Layer 4 of a small transformer language model trained on English Wikipedia (8 layers, counted from 0, width 128).
Take only the direct path to the model's output, skipping the later layers: a vector added to the residual stream pushes a token's score in proportion to its dot product with that token's output vector.

Output vectors of the tokens that the questions are about. A number n stands for n times 0.0085.
"vent": -28 25 -14 12 -15 -20 45 -33 -20 -42 -29 2 40 -27 -7 -31 48 -34 -12 11 -41 36 -7 11 20 -31 -9 13 22 60 21 36 64 8 -32 -33 5 -66 1 -10 -3 -9 4 9 -2 -23 34 -37 -23 58 -9 15 24 17 -37 3 -22 13 -21 16 -37 21 34 -2 14 51 18 -13 42 -45 -46 15 -26 9 -43 4 29 1 -34 -4 5 -11 15 19 -39 -5 0 13 28 56 1 15 -46 -8 11 30 18 -24 -49 79 30 5 30 -18 18 1 2 16 5 -37 -35 5 -4 45 60 -11 -45 5 -10 42 40 -7 -12 52 55 -37 10 -26
"oc": 53 36 -25 13 -5 -7 21 24 -22 17 17 -18 -27 -28 -10 29 24 -11 9 -15 -39 10 26 53 -8 30 -84 14 -16 -14 -20 34 19 -5 -20 16 -40 -15 13 -24 7 30 38 0 -10 39 -2 7 -10 9 -7 8 -24 32 -3 -45 -37 25 19 -35 -5 -6 -39 -50 14 -15 -14 -22 25 23 7 14 5 53 2 22 38 -22 -6 -7 15 24 -28 23 -5 11 -4 17 -43 -8 32 14 11 42 -71 3 -18 -75 -45 -23 30 -13 10 35 13 10 15 -11 36 -2 -11 -10 14 13 28 29 8 -42 31 7 12 -37 66 37 -2 -6 5 -11
"ph": 19 37 21 -73 45 -24 -17 -26 -72 -22 -32 -10 -27 56 4 56 7 -44 -9 0 -45 36 11 -15 -27 -2 -40 -35 4 4 33 43 24 -1 -52 0 -35 -46 47 9 26 -6 38 52 2 27 43 -65 18 -13 -11 -16 26 3 3 6 -45 -1 -6 -47 -34 32 16 -22 -66 20 31 41 -23 -16 42 -40 50 13 -14 -50 33 -32 29 -39 -9 -22 44 30 -14 -19 -4 -23 -19 -24 -5 -23 -17 -45 53 61 3 -38 -30 15 5 -77 -12 19 -26 -3 12 3 1 -22 1 -26 34 2 54 -15 -24 25 3 11 20 26 38 31 -30 -34 9 30
" pop": -36 16 16 -55 -21 -25 -15 -20 25 8 -14 -10 18 -8 -5 21 64 -3 7 -21 -6 7 55 -1 -35 23 -42 22 -2 41 18 41 32 29 5 20 49 5 60 9 20 38 -5 26 -22 -27 50 -3 17 2 3 -75 23 36 -11 20 -12 4 7 12 -13 -27 8 -3 19 37 23 -3 22 11 -29 24 17 8 46 28 17 9 -21 -46 -18 -15 4 21 19 17 -5 -8 35 17 15 24 -2 -36 -4 30 16 -47 13 -17 -8 12 2 8 17 -1 -32 -18 1 -21 59 -31 -3 -1 6 27 -46 9 -21 41 13 -19 17 2 7 12 -17 2
"D": 41 54 -12 -23 -14 19 23 -15 -36 -14 14 28 -12 6 -20 -15 -3 -40 -33 17 -24 -8 2 -8 -20 -15 22 32 7 39 40 -13 23 8 -12 -50 25 -24 2 19 16 -5 -29 44 48 5 1 -18 -16 -10 26 -1 -24 7 22 2 28 58 51 4 -34 -29 -10 -39 -1 9 -15 -12 14 -6 -14 5 32 20 9 20 20 -6 19 32 -14 -12 29 -30 -13 12 12 11 1 27 -3 55 -23 31 27 -4 -12 -15 -4 -11 -14 4 1 28 -43 8 -10 -19 -38 36 35 24 -29 9 1 -24 -1 -38 -3 -20 -12 -26 7 11 -17 14 6 11
"orn": 10 -15 -4 17 18 29 20 -16 6 -44 -32 14 15 3 76 -25 28 27 4 -58 -62 -9 28 -9 28 -33 -27 8 42 49 -16 27 20 2 18 37 16 26 -13 36 -11 -27 -8 74 16 47 -7 -33 26 -4 4 20 2 3 -14 -35 70 -13 44 50 11 -1 22 37 24 20 31 7 -19 -24 -1 12 26 -4 41 -37 -10 -1 -3 1 53 -2 43 -6 -27 38 56 -15 -3 -6 18 -14 -21 -9 -89 47 11 -47 -21 18 29 40 -24 1 8 4 -30 45 -24 -5 7 -63 38 -6 -9 47 -33 -2 -4 17 21 -4 -27 37 20 19 -51 -19
"ures": 72 -13 22 -42 -53 -43 72 -33 -34 -26 -29 -31 -66 10 15 40 24 11 47 13 -1 70 1 14 -59 19 18 27 3 -9 25 -23 8 -7 58 -4 5 -22 -20 -42 -36 6 61 8 4 -80 43 -28 23 -20 -31 -13 60 63 -14 -31 15 26 34 3 5 -16 -4 -11 50 -30 62 2 -40 -4 58 38 7 -14 -29 2 31 25 6 -18 -45 31 -1 -3 19 27 10 37 -50 -53 -4 -22 -19 -24 -24 -21 10 13 6 -14 -23 -61 -2 12 54 -4 -9 -36 4 4 31 -39 -12 0 56 -21 -22 -43 -11 17 40 31 -1 11 38 41 7 -60
"ark": 8 46 -5 16 26 -3 40 -19 -15 -27 -32 -60 -15 34 31 -39 2 -20 15 -33 -47 -8 19 -7 -54 7 3 -1 0 12 47 3 30 61 27 1 23 -3 -7 29 -27 -12 9 8 -5 5 5 -40 20 18 6 13 -10 47 7 -43 44 4 16 -26 -45 9 -12 -4 -3 -23 3 42 12 -20 4 32 -12 -20 -8 -51 -38 1 -17 -10 -66 7 18 -35 43 4 -3 -1 7 1 -70 -12 -44 35 -36 11 -2 -21 -79 40 -15 34 -25 -9 43 3 -1 -5 -4 -14 -40 12 6 2 27 45 -11 8 43 63 32 -36 4 32 8 0 -30 -7
"ty": -11 -42 48 -7 -56 -50 -3 -8 -49 19 -55 2 48 8 -22 -34 6 -59 -58 16 30 23 -22 13 -35 -56 -13 -16 13 0 -30 8 -1 68 -14 -12 6 -20 58 6 19 2 -14 -8 -12 -32 48 -57 -35 9 -65 39 35 64 10 -62 -30 -29 24 -23 38 32 -15 9 -8 -14 71 38 -38 20 -23 -5 36 -1 -63 -60 7 -13 -55 86 43 0 42 -7 7 11 -33 -1 -19 -37 -44 12 -24 20 -48 18 -26 -41 45 -7 1 -2 30 -8 -52 1 19 1 26 -2 -27 -33 10 25 46 -7 -35 18 25 47 19 -12 -42 32 6 7 -7 7
".\n": -8 23 8 -23 4 -27 -6 -11 15 -16 -12 4 -64 -9 -3 16 36 -7 5 4 12 18 -24 -26 -10 18 -18 -15 6 22 3 -33 5 -38 -24 -50 30 3 -64 21 -34 -34 -25 26 -13 -49 12 13 -5 -2 42 -17 30 2 48 6 24 -31 -19 32 21 10 -6 -10 -18 -38 -18 -24 -13 -2 -34 52 34 11 -19 -3 -29 -14 -35 9 -10 21 23 17 -13 10 67 -16 -34 -3 8 9 17 -47 -11 34 -16 -12 34 27 12 -22 -4 47 20 -8 -18 -5 30 -38 -9 28 26 -17 -6 -1 17 20 6 8 -6 34 64 2 -22 -20 12 4
"ress": 84 3 -19 -51 32 -16 33 -3 -17 -7 -15 -14 -25 6 11 -40 19 -7 -27 -24 -51 29 31 28 -72 -3 27 -14 -22 11 -27 26 -34 29 17 3 5 -3 0 -54 -40 -10 35 -1 -1 -20 17 24 34 -13 -3 6 5 42 -19 -55 -2 1 -2 35 23 33 -11 10 21 -33 -8 29 -13 39 -33 -19 -39 -60 -36 -8 -28 -24 56 27 2 14 9 7 3 12 -9 10 -52 9 -29 29 25 -16 -27 21 17 -38 -36 34 -31 -14 -46 45 10 -17 5 21 -7 21 47 24 -41 22 30 42 -43 13 -3 40 7 -46 0 15 71 51 -36 34
"ather": 38 46 13 -11 30 -59 8 -23 15 25 -40 66 36 0 1 -3 14 54 27 -1 -93 66 20 13 23 -14 3 51 16 27 -33 -35 34 -33 11 -8 -8 -16 -13 -11 -3 -13 33 23 37 -26 -13 -55 -37 30 -42 -2 2 55 -11 -6 41 2 23 55 3 35 -7 30 -40 -1 16 10 -51 25 -43 -14 28 -9 22 -29 -2 -11 75 62 -72 -11 -29 10 30 60 -37 -1 -53 -61 -56 35 1 -1 39 36 78 -34 46 74 43 -42 6 34 -41 13 -35 20 46 36 10 16 5 12 1 -11 -25 -41 16 74 -15 24 8 48 47 -41 -19 -61
"ange": 31 31 75 -13 -18 -64 18 -6 -34 33 -4 6 -2 19 3 28 15 0 26 -31 -12 -11 20 26 -1 36 -25 27 -37 -29 0 -54 20 4 -17 0 -21 -64 -1 -4 -31 43 17 28 4 -7 -5 -27 -2 3 32 -21 10 49 3 -16 0 8 -5 20 -8 -54 52 3 -49 70 9 -28 5 63 19 43 43 -27 -43 -26 16 -72 22 13 -50 32 -37 4 -3 19 -33 -7 10 1 -19 1 -20 7 16 -5 40 -5 -4 -20 4 -30 2 7 -19 -4 -2 -10 -4 21 34 27 16 -32 33 47 -77 27 15 18 9 -16 50 41 19 -32 -27 -35
"ates": -28 12 41 -41 4 18 16 -36 -18 -25 -15 -59 36 4 24 17 74 -4 13 22 6 0 -6 -3 -7 48 -45 33 -30 -2 -18 -88 30 3 -43 51 -12 2 -19 -8 -22 -9 28 40 3 -3 8 8 -55 -4 -3 -8 3 65 9 -8 4 62 40 2 -28 63 -12 18 31 -19 -5 -16 -7 -39 0 18 16 10 12 1 -52 12 13 -70 -55 -29 9 -21 16 5 8 12 -28 -21 -30 5 65 3 -41 33 37 3 14 49 6 -42 13 31 -26 1 13 -2 -23 -49 43 4 -43 32 55 24 -61 -15 -1 16 -32 5 -31 50 95 -24 -25 1
"hen": 52 20 0 41 17 -58 32 1 -43 4 -1 68 -50 4 27 19 26 36 -10 -16 -49 42 -31 -8 16 -73 -47 14 -1 -13 -11 -40 -44 20 33 -27 -12 -5 21 4 -24 -10 -3 9 23 15 0 -21 87 -35 40 -33 72 47 12 11 -13 49 47 2 -4 4 22 -51 -6 -31 -2 18 -47 -25 -16 4 -19 -87 10 26 46 45 -24 -12 -27 -17 49 -21 -17 25 12 13 -39 13 -66 -10 -26 -8 -12 56 56 24 -2 13 7 5 22 -2 -36 12 16 -3 29 12 52 -23 7 19 20 37 11 1 -18 7 31 -14 -6 22 -1 26 -1 43
"to": -28 -22 24 -7 -25 17 2 13 -4 10 -9 24 7 64 10 -32 16 40 -14 23 -21 49 -24 45 -11 -59 -21 -35 -14 4 33 29 -19 65 -25 20 1 -35 -16 -33 -21 13 -36 30 0 -11 -11 4 -12 8 -29 7 29 65 13 -3 26 3 -39 -10 10 5 54 8 -20 2 59 -41 36 -33 -2 -4 5 42 -66 -12 -10 29 -32 61 -29 -18 16 19 -58 22 21 -20 -42 17 -20 15 -16 -5 -36 -49 6 18 59 -10 -5 -16 94 45 -46 6 5 -2 -20 70 7 -69 -26 25 62 -4 7 52 -10 -19 36 -30 -1 18 10 3 9 2
"che": 6 3 13 -30 18 7 10 -6 -4 -2 -42 -9 -27 36 18 -4 -18 -2 35 -9 1 -1 -24 -9 41 -64 -41 5 14 -8 -21 14 -40 45 -24 -17 -1 33 37 21 -23 73 -7 -15 5 -33 13 13 -24 5 -64 -16 37 45 -5 0 -21 3 10 -35 16 -47 12 26 15 60 43 -24 -26 -5 61 30 41 83 14 -42 53 50 -37 2 7 -26 -50 -19 -34 -2 -23 24 -57 -21 -7 5 43 -84 15 49 22 3 -33 1 -13 -30 44 38 -49 -3 35 6 76 -32 11 -15 7 -16 -14 -51 -19 6 -35 7 -2 2 6 29 -7 -24 3 27
"we": -26 1 -33 31 28 -17 -7 3 1 -44 -20 -33 -11 -15 7 -47 9 9 -8 -38 13 42 46 -21 3 0 3 15 12 68 5 -65 -19 -4 82 -38 24 50 12 -42 -15 28 15 49 -1 -16 -25 46 -7 33 -22 -21 40 12 -13 24 -11 -24 21 16 -21 4 36 28 -11 14 11 6 18 17 34 20 30 9 -29 -56 -2 0 -22 4 14 -13 9 17 -67 3 13 9 14 5 -26 39 -60 -52 59 3 8 -45 11 -50 45 -8 11 -16 27 5 -6 32 4 -28 -20 23 9 75 41 -13 -50 -16 -23 3 -7 -15 -1 32 -3 -32 -13 4
"ret": 17 -22 3 -4 -13 23 52 13 -4 43 -29 4 22 34 11 9 11 16 -28 22 -7 28 1 38 -37 34 -46 -3 21 13 3 -25 -22 51 19 -3 -23 -24 -58 26 2 5 3 -6 77 -12 0 -21 -11 9 19 -4 26 14 6 -5 25 -20 34 15 -19 35 2 32 -3 -6 -1 42 -50 -27 5 27 -24 25 -24 5 -2 -26 31 87 -36 17 -13 14 -13 6 -3 -43 -36 -32 -46 38 -28 -39 19 11 74 -81 -7 -40 -18 15 -9 8 11 1 12 -32 2 19 -35 -78 -3 7 2 18 -33 -14 -45 13 17 31 14 43 2 16 15 -41
"formation": 75 -6 38 -32 -70 -4 -10 -61 -22 9 -24 34 -25 48 -7 3 7 14 -4 -50 -14 43 34 50 -1 -43 -49 38 50 -36 -5 -20 23 28 45 -2 -25 -43 -21 -2 -17 41 -14 22 -8 -6 35 -17 -20 -10 12 -6 76 30 -23 15 -28 -15 0 44 -17 36 63 -8 -14 32 34 6 6 -28 -21 28 6 29 -30 12 72 -2 -26 -26 -30 3 -9 25 -24 2 -31 29 -58 -19 5 24 -35 -25 -15 44 -26 -30 -48 4 24 1 20 25 -60 -27 34 -48 24 -37 8 16 -8 20 70 27 0 3 -15 52 29 1 14 32 -11 -9 -7 -43
"e": -9 -11 -37 -3 -31 -11 25 -39 -46 -7 7 -37 63 -10 -31 5 7 1 47 41 16 -23 31 -15 -9 -43 30 -33 24 -39 -30 -4 25 -14 -12 -37 -4 -64 27 -47 -28 -59 -13 -9 -5 24 -13 36 39 28 45 18 -15 43 19 -30 -27 -47 -44 -10 25 45 -11 -6 22 16 55 6 -27 -21 54 -32 -11 3 24 -41 -38 -5 12 73 31 -21 32 -9 24 -12 0 10 -18 31 -25 -13 5 54 29 2 70 -12 -19 -45 18 -34 -59 -18 -5 6 7 -19 12 -4 -25 23 6 25 57 -16 22 -4 3 -26 -34 23 11 14 0 18 29 20
"yn": -10 -27 17 -24 -14 -65 17 -2 -23 -23 5 15 -47 16 26 9 17 6 -39 5 -21 4 -5 12 -8 -63 -43 21 -23 12 -1 23 0 -13 35 14 -20 -32 82 1 -3 -6 50 48 11 -2 -14 24 35 -2 -10 -4 3 16 -1 -57 8 20 45 41 -36 9 0 -7 -47 -22 -40 41 -6 19 -25 24 22 -48 -9 -20 15 11 4 -32 21 -16 15 35 19 24 26 8 -11 -12 -29 12 24 63 -21 66 -5 -68 -25 12 -12 21 18 37 19 8 31 8 31 16 -19 -8 5 15 15 64 -45 -23 -11 39 43 44 16 22 -38 6 -45 -10

Each question shows what one neuron of this layer's MLP adds at an activation of 1. A number n stands for n times 0.0034.

n58: -11 14 -33 41 30 13 0 -15 -3 -21 -8 8 32 36 14 -31 26 2 -7 23 6 -6 -25 -5 -3 -1 2 71 5 -26 53 -23 -19 -20 3 25 -24 -15 19 -16 -7 15 -2 -51 -24 4 26 -1 -1 -26 -13 34 17 -7 44 -1 5 0 24 -1 -5 37 -13 4 -7 -6 -15 45 11 -16 -12 4 1 0 8 0 45 2 1 -15 37 -1 -8 -48 28 -2 -32 -27 -5 8 7 4 5 -23 -23 -39 2 21 1 -8 34 -13 -17 -31 -9 -16 -23 -24 -10 11 -21 -10 9 45 6 25 -31 -7 27 10 26 5 1 6 29 -3 -60 -17
Pushed down most: ".\n"

n263: 20 47 3 -28 19 -2 10 -19 11 -15 -29 23 21 38 -41 1 -22 -22 -16 9 20 -18 8 -2 6 -9 9 14 7 9 -16 7 41 -54 -23 15 20 38 -9 1 -19 -1 -26 28 -16 -65 18 -20 -1 16 -10 -6 6 -7 -24 -14 -10 -1 -18 -39 -24 31 -15 -1 0 19 2 16 -3 -12 28 -3 1 -36 -7 2 20 9 6 25 16 -21 15 -28 2 20 8 12 32 21 -16 0 -26 32 -5 -6 4 13 3 -20 -16 22 1 -24 12 -2 4 -12 -20 22 16 6 15 -5 -16 -15 -29 -27 -14 -7 -5 -2 -11 28 16 21 -3 44
Which of these tokens does it push up most? "D"

n36: -32 -21 -17 -13 18 2 15 -10 -26 -20 -1 -7 33 35 5 7 -14 -29 17 3 -28 -2 7 3 4 16 11 -8 24 17 43 11 6 -28 -21 0 -18 -33 -19 -9 29 -22 7 19 -21 -36 -24 -14 7 2 42 -3 -59 -6 15 3 -26 -45 11 3 18 -39 -4 -30 46 -29 18 6 -16 6 42 26 34 14 -8 20 1 -14 -13 -29 31 -10 16 50 -21 -14 -2 35 -26 2 -25 -25 -39 8 26 -27 -20 -20 18 -43 -5 23 -3 1 -9 23 30 -8 12 -24 -8 18 23 -33 2 2 6 7 -32 8 -3 7 -21 4 -2 26 9 -10
Which two tokens does it push up most, strongest first? "e", "ph"

n155: -7 -20 6 29 8 37 -6 -14 -5 1 -29 -16 0 -6 -18 -10 4 12 -35 -8 -13 -19 25 -8 10 15 -24 -4 3 -25 -14 -20 -15 -24 3 -31 -31 -27 1 -4 -19 -23 -21 -6 30 13 38 32 28 -4 -4 10 15 -12 16 7 34 2 -4 32 -1 2 -34 -39 -4 7 -11 -24 -23 -30 25 10 -18 25 -3 -22 -7 4 -6 -38 -31 -32 29 -43 -35 10 -4 23 -1 25 -16 30 7 10 9 -7 -30 -3 11 -7 -13 1 -34 -30 -4 32 27 -5 5 18 -3 -11 -17 12 7 -10 -1 -6 -3 -4 -5 29 6 7 -13 -37 -2 4
Pushed down most: " pop"

n49: 5 4 -8 -48 11 -35 3 -17 -14 20 -16 16 1 38 -6 2 2 2 -3 -17 -21 21 -23 44 -17 17 -18 -25 21 -22 -5 20 -24 21 -23 22 -14 13 0 -12 8 5 20 2 8 16 -47 -20 -22 5 33 10 -3 0 30 1 13 -8 -6 4 -13 51 22 8 7 -1 -1 -1 7 -11 -14 -17 -18 21 -18 5 -1 -23 18 -7 -29 -21 -5 -33 -4 24 8 34 -15 -7 -24 9 -8 -5 7 -8 -7 -29 -8 -38 -8 25 -22 -1 -29 25 -5 3 -27 18 17 8 34 3 0 7 -16 29 -45 -5 0 0 -29 35 -14 -23 -2 -7
Which of these tokens does it push up most? "ret"

n164: -9 -9 31 10 15 -35 -3 -31 13 -25 7 42 11 19 35 -11 23 33 -10 8 -25 4 4 -21 -2 13 -6 1 13 -17 21 -8 35 -30 -15 27 17 -20 9 23 -41 13 0 -11 -47 -7 -15 10 3 -9 6 -7 -21 1 4 13 12 2 26 -34 10 10 -33 6 -23 -8 17 13 -40 -23 -32 1 14 -23 -11 18 -45 -29 13 -10 49 13 4 -2 7 9 -13 14 21 2 -3 -41 -44 26 -7 15 29 -16 -19 -3 -6 39 -4 -21 2 7 5 -8 -28 21 -4 -12 -28 5 1 19 25 19 -9 -9 -8 -29 -17 27 10 10 4 -14
Which two tokens does it push up most, strongest first? "orn", "ark"

n151: 6 -29 -27 -17 -16 1 10 -8 -14 -30 -28 18 27 -5 4 0 -17 -12 -22 21 -17 20 10 25 -6 -8 -19 13 -6 -20 -53 -7 -11 15 17 13 -5 -12 -24 -4 22 14 -23 3 -10 2 32 -26 9 33 -12 13 -13 -4 17 -12 7 -12 -8 -11 11 57 -28 37 23 -14 -33 27 -5 30 -31 7 24 -12 2 7 36 23 -30 -17 33 -2 13 -4 3 14 4 -10 14 -1 6 -12 12 -21 -43 25 -25 -7 -39 -3 -24 -25 -5 5 -20 0 11 23 -18 -12 -25 -7 -25 -27 23 -16 -12 43 6 -27 -9 9 29 4 46 8 15 6
Which two tokens does it push up most, strongest first? "ty", "ress"

n89: -36 28 -20 15 10 45 48 45 -22 14 -5 20 -7 0 -11 5 15 38 -7 -9 -8 -5 -14 6 8 -5 -7 35 4 7 8 -26 -8 -9 -5 -10 29 -7 21 6 22 -26 -28 7 8 20 -5 -1 2 -3 -3 -5 6 15 0 -5 -2 6 15 -26 10 -9 -1 23 5 1 4 2 -52 -43 1 27 22 8 -5 -27 -21 44 -30 -50 -11 -32 40 -8 26 10 1 -2 -9 30 2 -28 5 -25 26 1 3 -20 12 -11 -36 -14 -3 6 -7 -6 16 -11 -6 7 -15 -15 -25 -1 -6 8 34 -6 -1 10 -29 -4 -2 -21 3 -11 19 67
Which of these tokens does it push up most? "hen"

n133: -17 9 25 22 20 -25 -13 -1 27 -4 -28 24 -35 9 9 24 8 7 23 -2 -1 -3 -17 -11 -4 13 14 -47 -2 42 2 -21 -22 -1 -30 6 9 10 -30 -13 13 -8 -8 3 9 22 35 -2 23 -30 16 -31 -27 -51 -20 -13 -33 3 -10 -17 10 13 -8 4 1 -26 -25 -7 7 -11 17 -2 3 9 1 -12 13 17 -2 -9 10 40 -21 -10 17 -18 2 9 45 -17 30 9 35 -19 -8 4 -6 -1 16 14 -45 2 -15 0 -4 -15 -19 23 18 23 -2 9 11 -19 48 -16 8 -1 -28 40 15 -23 32 21 -4 -35 -11 2
Which two tokens does it push up most, strongest first? ".\n", "ph"

n260: -1 -13 26 8 -19 -9 17 -19 6 25 0 -20 -29 15 15 -23 32 25 -10 11 -16 10 14 1 25 2 -1 -5 -14 31 -36 -3 4 -2 -39 -1 7 6 65 -3 -32 8 -39 5 -14 8 53 -11 21 -3 8 -25 4 -14 4 -8 -5 -13 -22 38 -43 11 -9 -3 18 6 -6 29 -5 -15 27 35 22 9 -5 3 -4 18 20 25 -1 -23 -4 9 28 66 16 19 -15 -12 -1 30 -13 13 17 7 6 16 22 8 -30 41 2 -32 -25 -49 11 -1 2 -64 39 -2 11 10 -21 4 -10 2 -3 -11 20 6 -19 17 2 18 -6 16
Which of these tokens does it push up most? " pop"

n318: 42 50 -5 -1 15 -27 33 -12 -17 -1 8 15 -2 -5 -32 -40 14 -10 -10 16 -13 11 -5 5 -8 2 20 -18 -7 8 -41 -15 26 -7 -4 46 -12 29 27 -3 -43 -44 4 29 -35 5 -25 -28 38 12 31 -18 -24 -24 -4 3 -14 13 2 -8 -7 10 6 1 -69 26 27 4 -10 38 -39 -8 20 10 33 1 -25 4 16 4 0 -22 21 8 -7 -18 -9 0 5 -13 1 -9 20 -46 -8 9 -24 -3 -20 -33 -5 28 -8 13 -16 43 15 -1 -6 25 12 -30 -13 13 14 -13 6 3 4 6 31 -8 5 -15 -37 7 -35 25
Which of these tokens does it push up most? "ph"

n63: 24 -4 25 -23 21 19 27 -23 -4 -22 16 9 14 25 15 -16 -1 11 -10 34 1 -20 21 -21 8 -26 31 -33 -2 -13 12 -28 -20 7 1 -36 5 22 -4 -4 17 4 21 -26 -21 5 -6 12 -13 6 7 17 3 -12 23 -1 34 12 24 -24 19 10 -2 -24 4 1 -25 -28 -17 18 -10 20 -22 -10 21 -13 17 -7 -14 26 -17 -57 1 -29 15 10 10 5 -45 -19 9 17 3 -17 33 -17 60 32 10 0 18 11 -1 5 -19 -2 19 -18 -2 13 12 -30 26 1 -6 35 -19 21 -10 -21 17 -20 -10 1 -30 -2 -16 -25
Which of these tokens does it push up most? "hen"

n267: -1 10 6 -13 20 -21 -4 7 -4 -1 1 38 1 -10 -2 33 -26 -11 45 -22 -27 -18 -22 -6 12 -16 8 -6 -2 7 -5 -40 19 2 -34 -15 -10 5 -10 -21 -39 38 -9 7 29 -17 -17 -23 31 -24 24 -16 -60 -16 42 32 -9 13 -2 33 9 -4 30 -36 -16 -2 -30 6 18 -5 8 -1 7 7 -22 -27 35 -32 52 -23 -13 8 24 3 23 14 -18 10 -1 7 17 12 -13 -3 -19 -10 12 28 7 6 -2 -6 -43 -9 -14 15 -28 24 3 12 -21 32 36 -9 9 4 -19 38 12 -1 11 -21 -2 -3 2 -6 -5 -9
Pushed down most: "ty"

n148: -3 3 -45 -11 12 2 -8 32 -24 3 -26 -4 11 14 3 21 21 -10 -29 17 -15 24 14 -7 19 12 -16 11 -33 -8 -11 -6 10 -9 -1 7 22 -18 -6 14 -13 5 14 38 -21 -24 27 14 -56 -10 -27 16 -23 3 5 11 8 28 17 -27 -29 -18 -22 9 -1 34 11 -4 -8 -39 27 -18 16 -10 18 36 -18 -51 1 -5 -30 -9 -28 26 3 8 -27 14 33 -18 12 -13 -49 38 30 45 -9 -17 34 19 -22 12 -31 7 -13 25 -8 -17 5 -7 -29 22 -10 -20 27 3 -14 -13 22 -16 5 16 29 5 34 32 -11 13
Which of these tokens does it push up most? "ates"

n86: -3 1 -4 -51 34 -12 -16 30 20 1 12 -24 -13 24 2 -15 -16 -10 9 18 14 -13 -12 14 -7 -7 -1 -34 -1 -3 9 19 -14 7 -11 -23 35 -39 2 0 13 34 14 -14 -23 63 26 -29 14 -10 21 -10 -47 22 -9 -6 -4 -5 13 20 -5 33 7 -36 9 6 -26 3 -26 10 19 8 33 40 13 6 -11 26 1 -8 46 -3 11 -8 18 -22 25 -5 -7 -21 -15 5 2 -24 4 23 26 16 13 -6 -5 -6 -45 -41 60 4 -12 6 4 11 -23 -12 -2 -11 19 -4 50 34 3 14 30 -17 4 8 -52 -27 5 -8
Which two tokens does it push up most, strongest first? "ph", "e"

n167: 18 25 18 28 -20 8 0 23 6 -6 23 -3 24 11 5 16 1 -11 2 -28 -15 -4 1 -43 26 18 15 4 40 7 -2 19 -31 15 -26 0 22 23 29 -3 -4 -38 -11 9 -5 -30 8 -7 -3 14 -5 32 1 -13 1 26 -7 13 -22 -25 7 -12 27 -1 -21 11 -4 -13 -20 -33 19 24 -35 -41 21 -7 19 -14 1 33 2 -10 -25 -6 -40 32 -19 -6 -25 31 -37 -34 -11 11 -23 1 2 40 24 13 6 -6 16 -12 -22 -46 -3 -3 -34 4 14 23 31 -26 38 2 -4 -8 -11 20 -47 -23 -29 29 -4 -3 -1 10
Which of these tokens does it push up most? "hen"

n186: -21 34 -11 -17 -18 10 -2 17 -4 11 -7 1 35 -32 17 -4 -2 -20 -2 38 38 54 -21 21 2 -17 -23 -13 23 10 19 8 10 34 -16 -13 -19 5 -40 -1 -14 -31 10 -22 -16 -14 -14 7 -8 -7 9 -13 3 -62 -13 30 19 25 -18 -9 -27 3 -6 7 10 -21 -14 1 -18 19 -42 2 1 27 27 29 -30 -35 6 20 -28 33 -58 -1 15 -15 -18 -18 -17 -4 -3 -5 -34 1 7 26 -43 9 -9 -14 6 15 3 -15 27 -16 16 -12 -4 -3 16 7 7 -15 -18 -8 -3 -3 -10 11 -13 2 30 1 10 22 15 -16
Which two tokens does it push up most, strongest first? "ret", ".\n"

n212: 10 -10 41 17 33 0 -20 0 3 2 -8 14 -18 18 6 12 -28 21 -4 -29 7 -17 -12 -23 -2 7 26 -12 -13 -8 -9 6 7 -2 -15 35 -17 -6 -48 41 7 -21 47 -12 -10 -29 -15 -26 -6 -4 -32 -7 19 -12 -3 -36 26 -14 13 -6 -17 -29 -29 -5 -27 24 8 47 -21 -1 28 18 -18 11 10 37 -15 13 -28 15 -11 1 25 13 26 14 -12 -2 -31 19 -17 36 7 5 -8 8 32 -13 12 -56 25 17 5 22 7 5 -8 18 -21 15 14 -3 9 -4 -4 16 -31 -5 -10 9 5 20 12 36 13 -25 13 -11
Pushed down most: "vent"

n278: -21 15 5 12 24 25 -28 -25 20 5 -12 -13 -22 -18 -30 20 -19 -3 -34 -40 22 7 9 38 -24 -17 -10 14 -11 12 -6 15 9 59 46 -8 5 -3 38 14 -41 -17 -2 -3 -7 -4 -28 -10 18 -2 -1 -3 -11 -14 -5 8 -1 6 8 -14 19 -21 25 -4 11 12 -20 18 33 12 17 -6 26 0 14 -19 17 21 -11 7 -13 29 7 -22 -28 4 3 -36 7 28 22 0 1 2 -22 7 -3 -19 2 -17 22 12 16 11 30 -5 -2 -22 8 -19 45 -19 8 28 -36 6 15 -6 0 -9 3 -20 9 4 3 3 -32 -13
Which of these tokens does it push up most? " pop"

n69: 9 28 24 7 -47 -22 31 -26 -5 37 8 8 -12 9 -5 40 9 -12 1 -28 -16 -17 -15 21 -17 4 -6 -1 21 -29 -3 27 5 57 -17 6 -6 1 5 -5 -1 10 4 -14 -22 -8 16 16 -17 25 -4 4 -3 -11 -9 -16 -57 -30 4 23 -23 -2 46 9 -1 -25 -39 -25 17 -26 38 -19 -31 17 -5 -17 16 -11 -35 -8 9 29 -9 7 25 -15 18 2 -21 4 7 -20 -29 31 5 -17 2 -43 14 27 7 1 10 32 3 -30 2 7 19 -1 -40 -11 -38 36 22 6 5 -15 -26 -2 19 33 23 34 -17 12 21 -9
Which three tokens does it push up most, strongest first? "formation", "oc", "vent"

n237: 19 -9 8 -9 -6 24 -10 -5 15 -41 1 -7 27 6 13 -6 -4 -14 20 -20 0 -15 35 17 -7 6 3 24 9 14 -7 27 0 24 -13 -31 -23 -16 -20 -1 21 -15 12 -2 -5 -19 -3 14 -5 41 -3 -21 8 -1 13 -1 -2 -11 -2 -6 -9 -11 2 16 -8 -10 10 27 5 -32 21 -14 -2 -1 40 1 38 6 20 31 15 4 11 -15 -20 17 -42 10 -28 43 -23 7 8 23 -12 36 2 -50 4 -30 8 32 13 26 -4 76 19 -5 -44 -6 -6 -26 22 -8 -40 -17 0 -1 -13 -2 1 50 -14 -16 24 -12 -5 -27
Which two tokens does it push up most, strongest first? "ret", "orn"

n231: 13 46 30 -7 11 -27 3 9 24 1 -9 11 -8 -24 -15 17 1 -16 -20 17 -15 21 -5 6 -17 5 -17 4 -32 25 -3 23 -9 -4 10 -25 48 -1 45 -9 0 -13 -10 -28 -7 2 -16 3 -30 -36 16 10 2 6 14 38 -12 -4 9 -4 19 -13 4 9 34 -8 -11 7 14 -7 -18 -25 -21 -16 1 4 40 0 -5 -43 -15 -20 27 1 3 -46 -37 -5 41 -29 16 11 6 1 25 -14 -26 -15 47 -15 12 4 -11 -10 23 -10 -19 -17 -8 -8 10 -16 28 4 -9 -31 -29 13 -11 -15 -3 -2 -17 -22 -1 -6 10 -17
Which of these tokens does it push up most? " pop"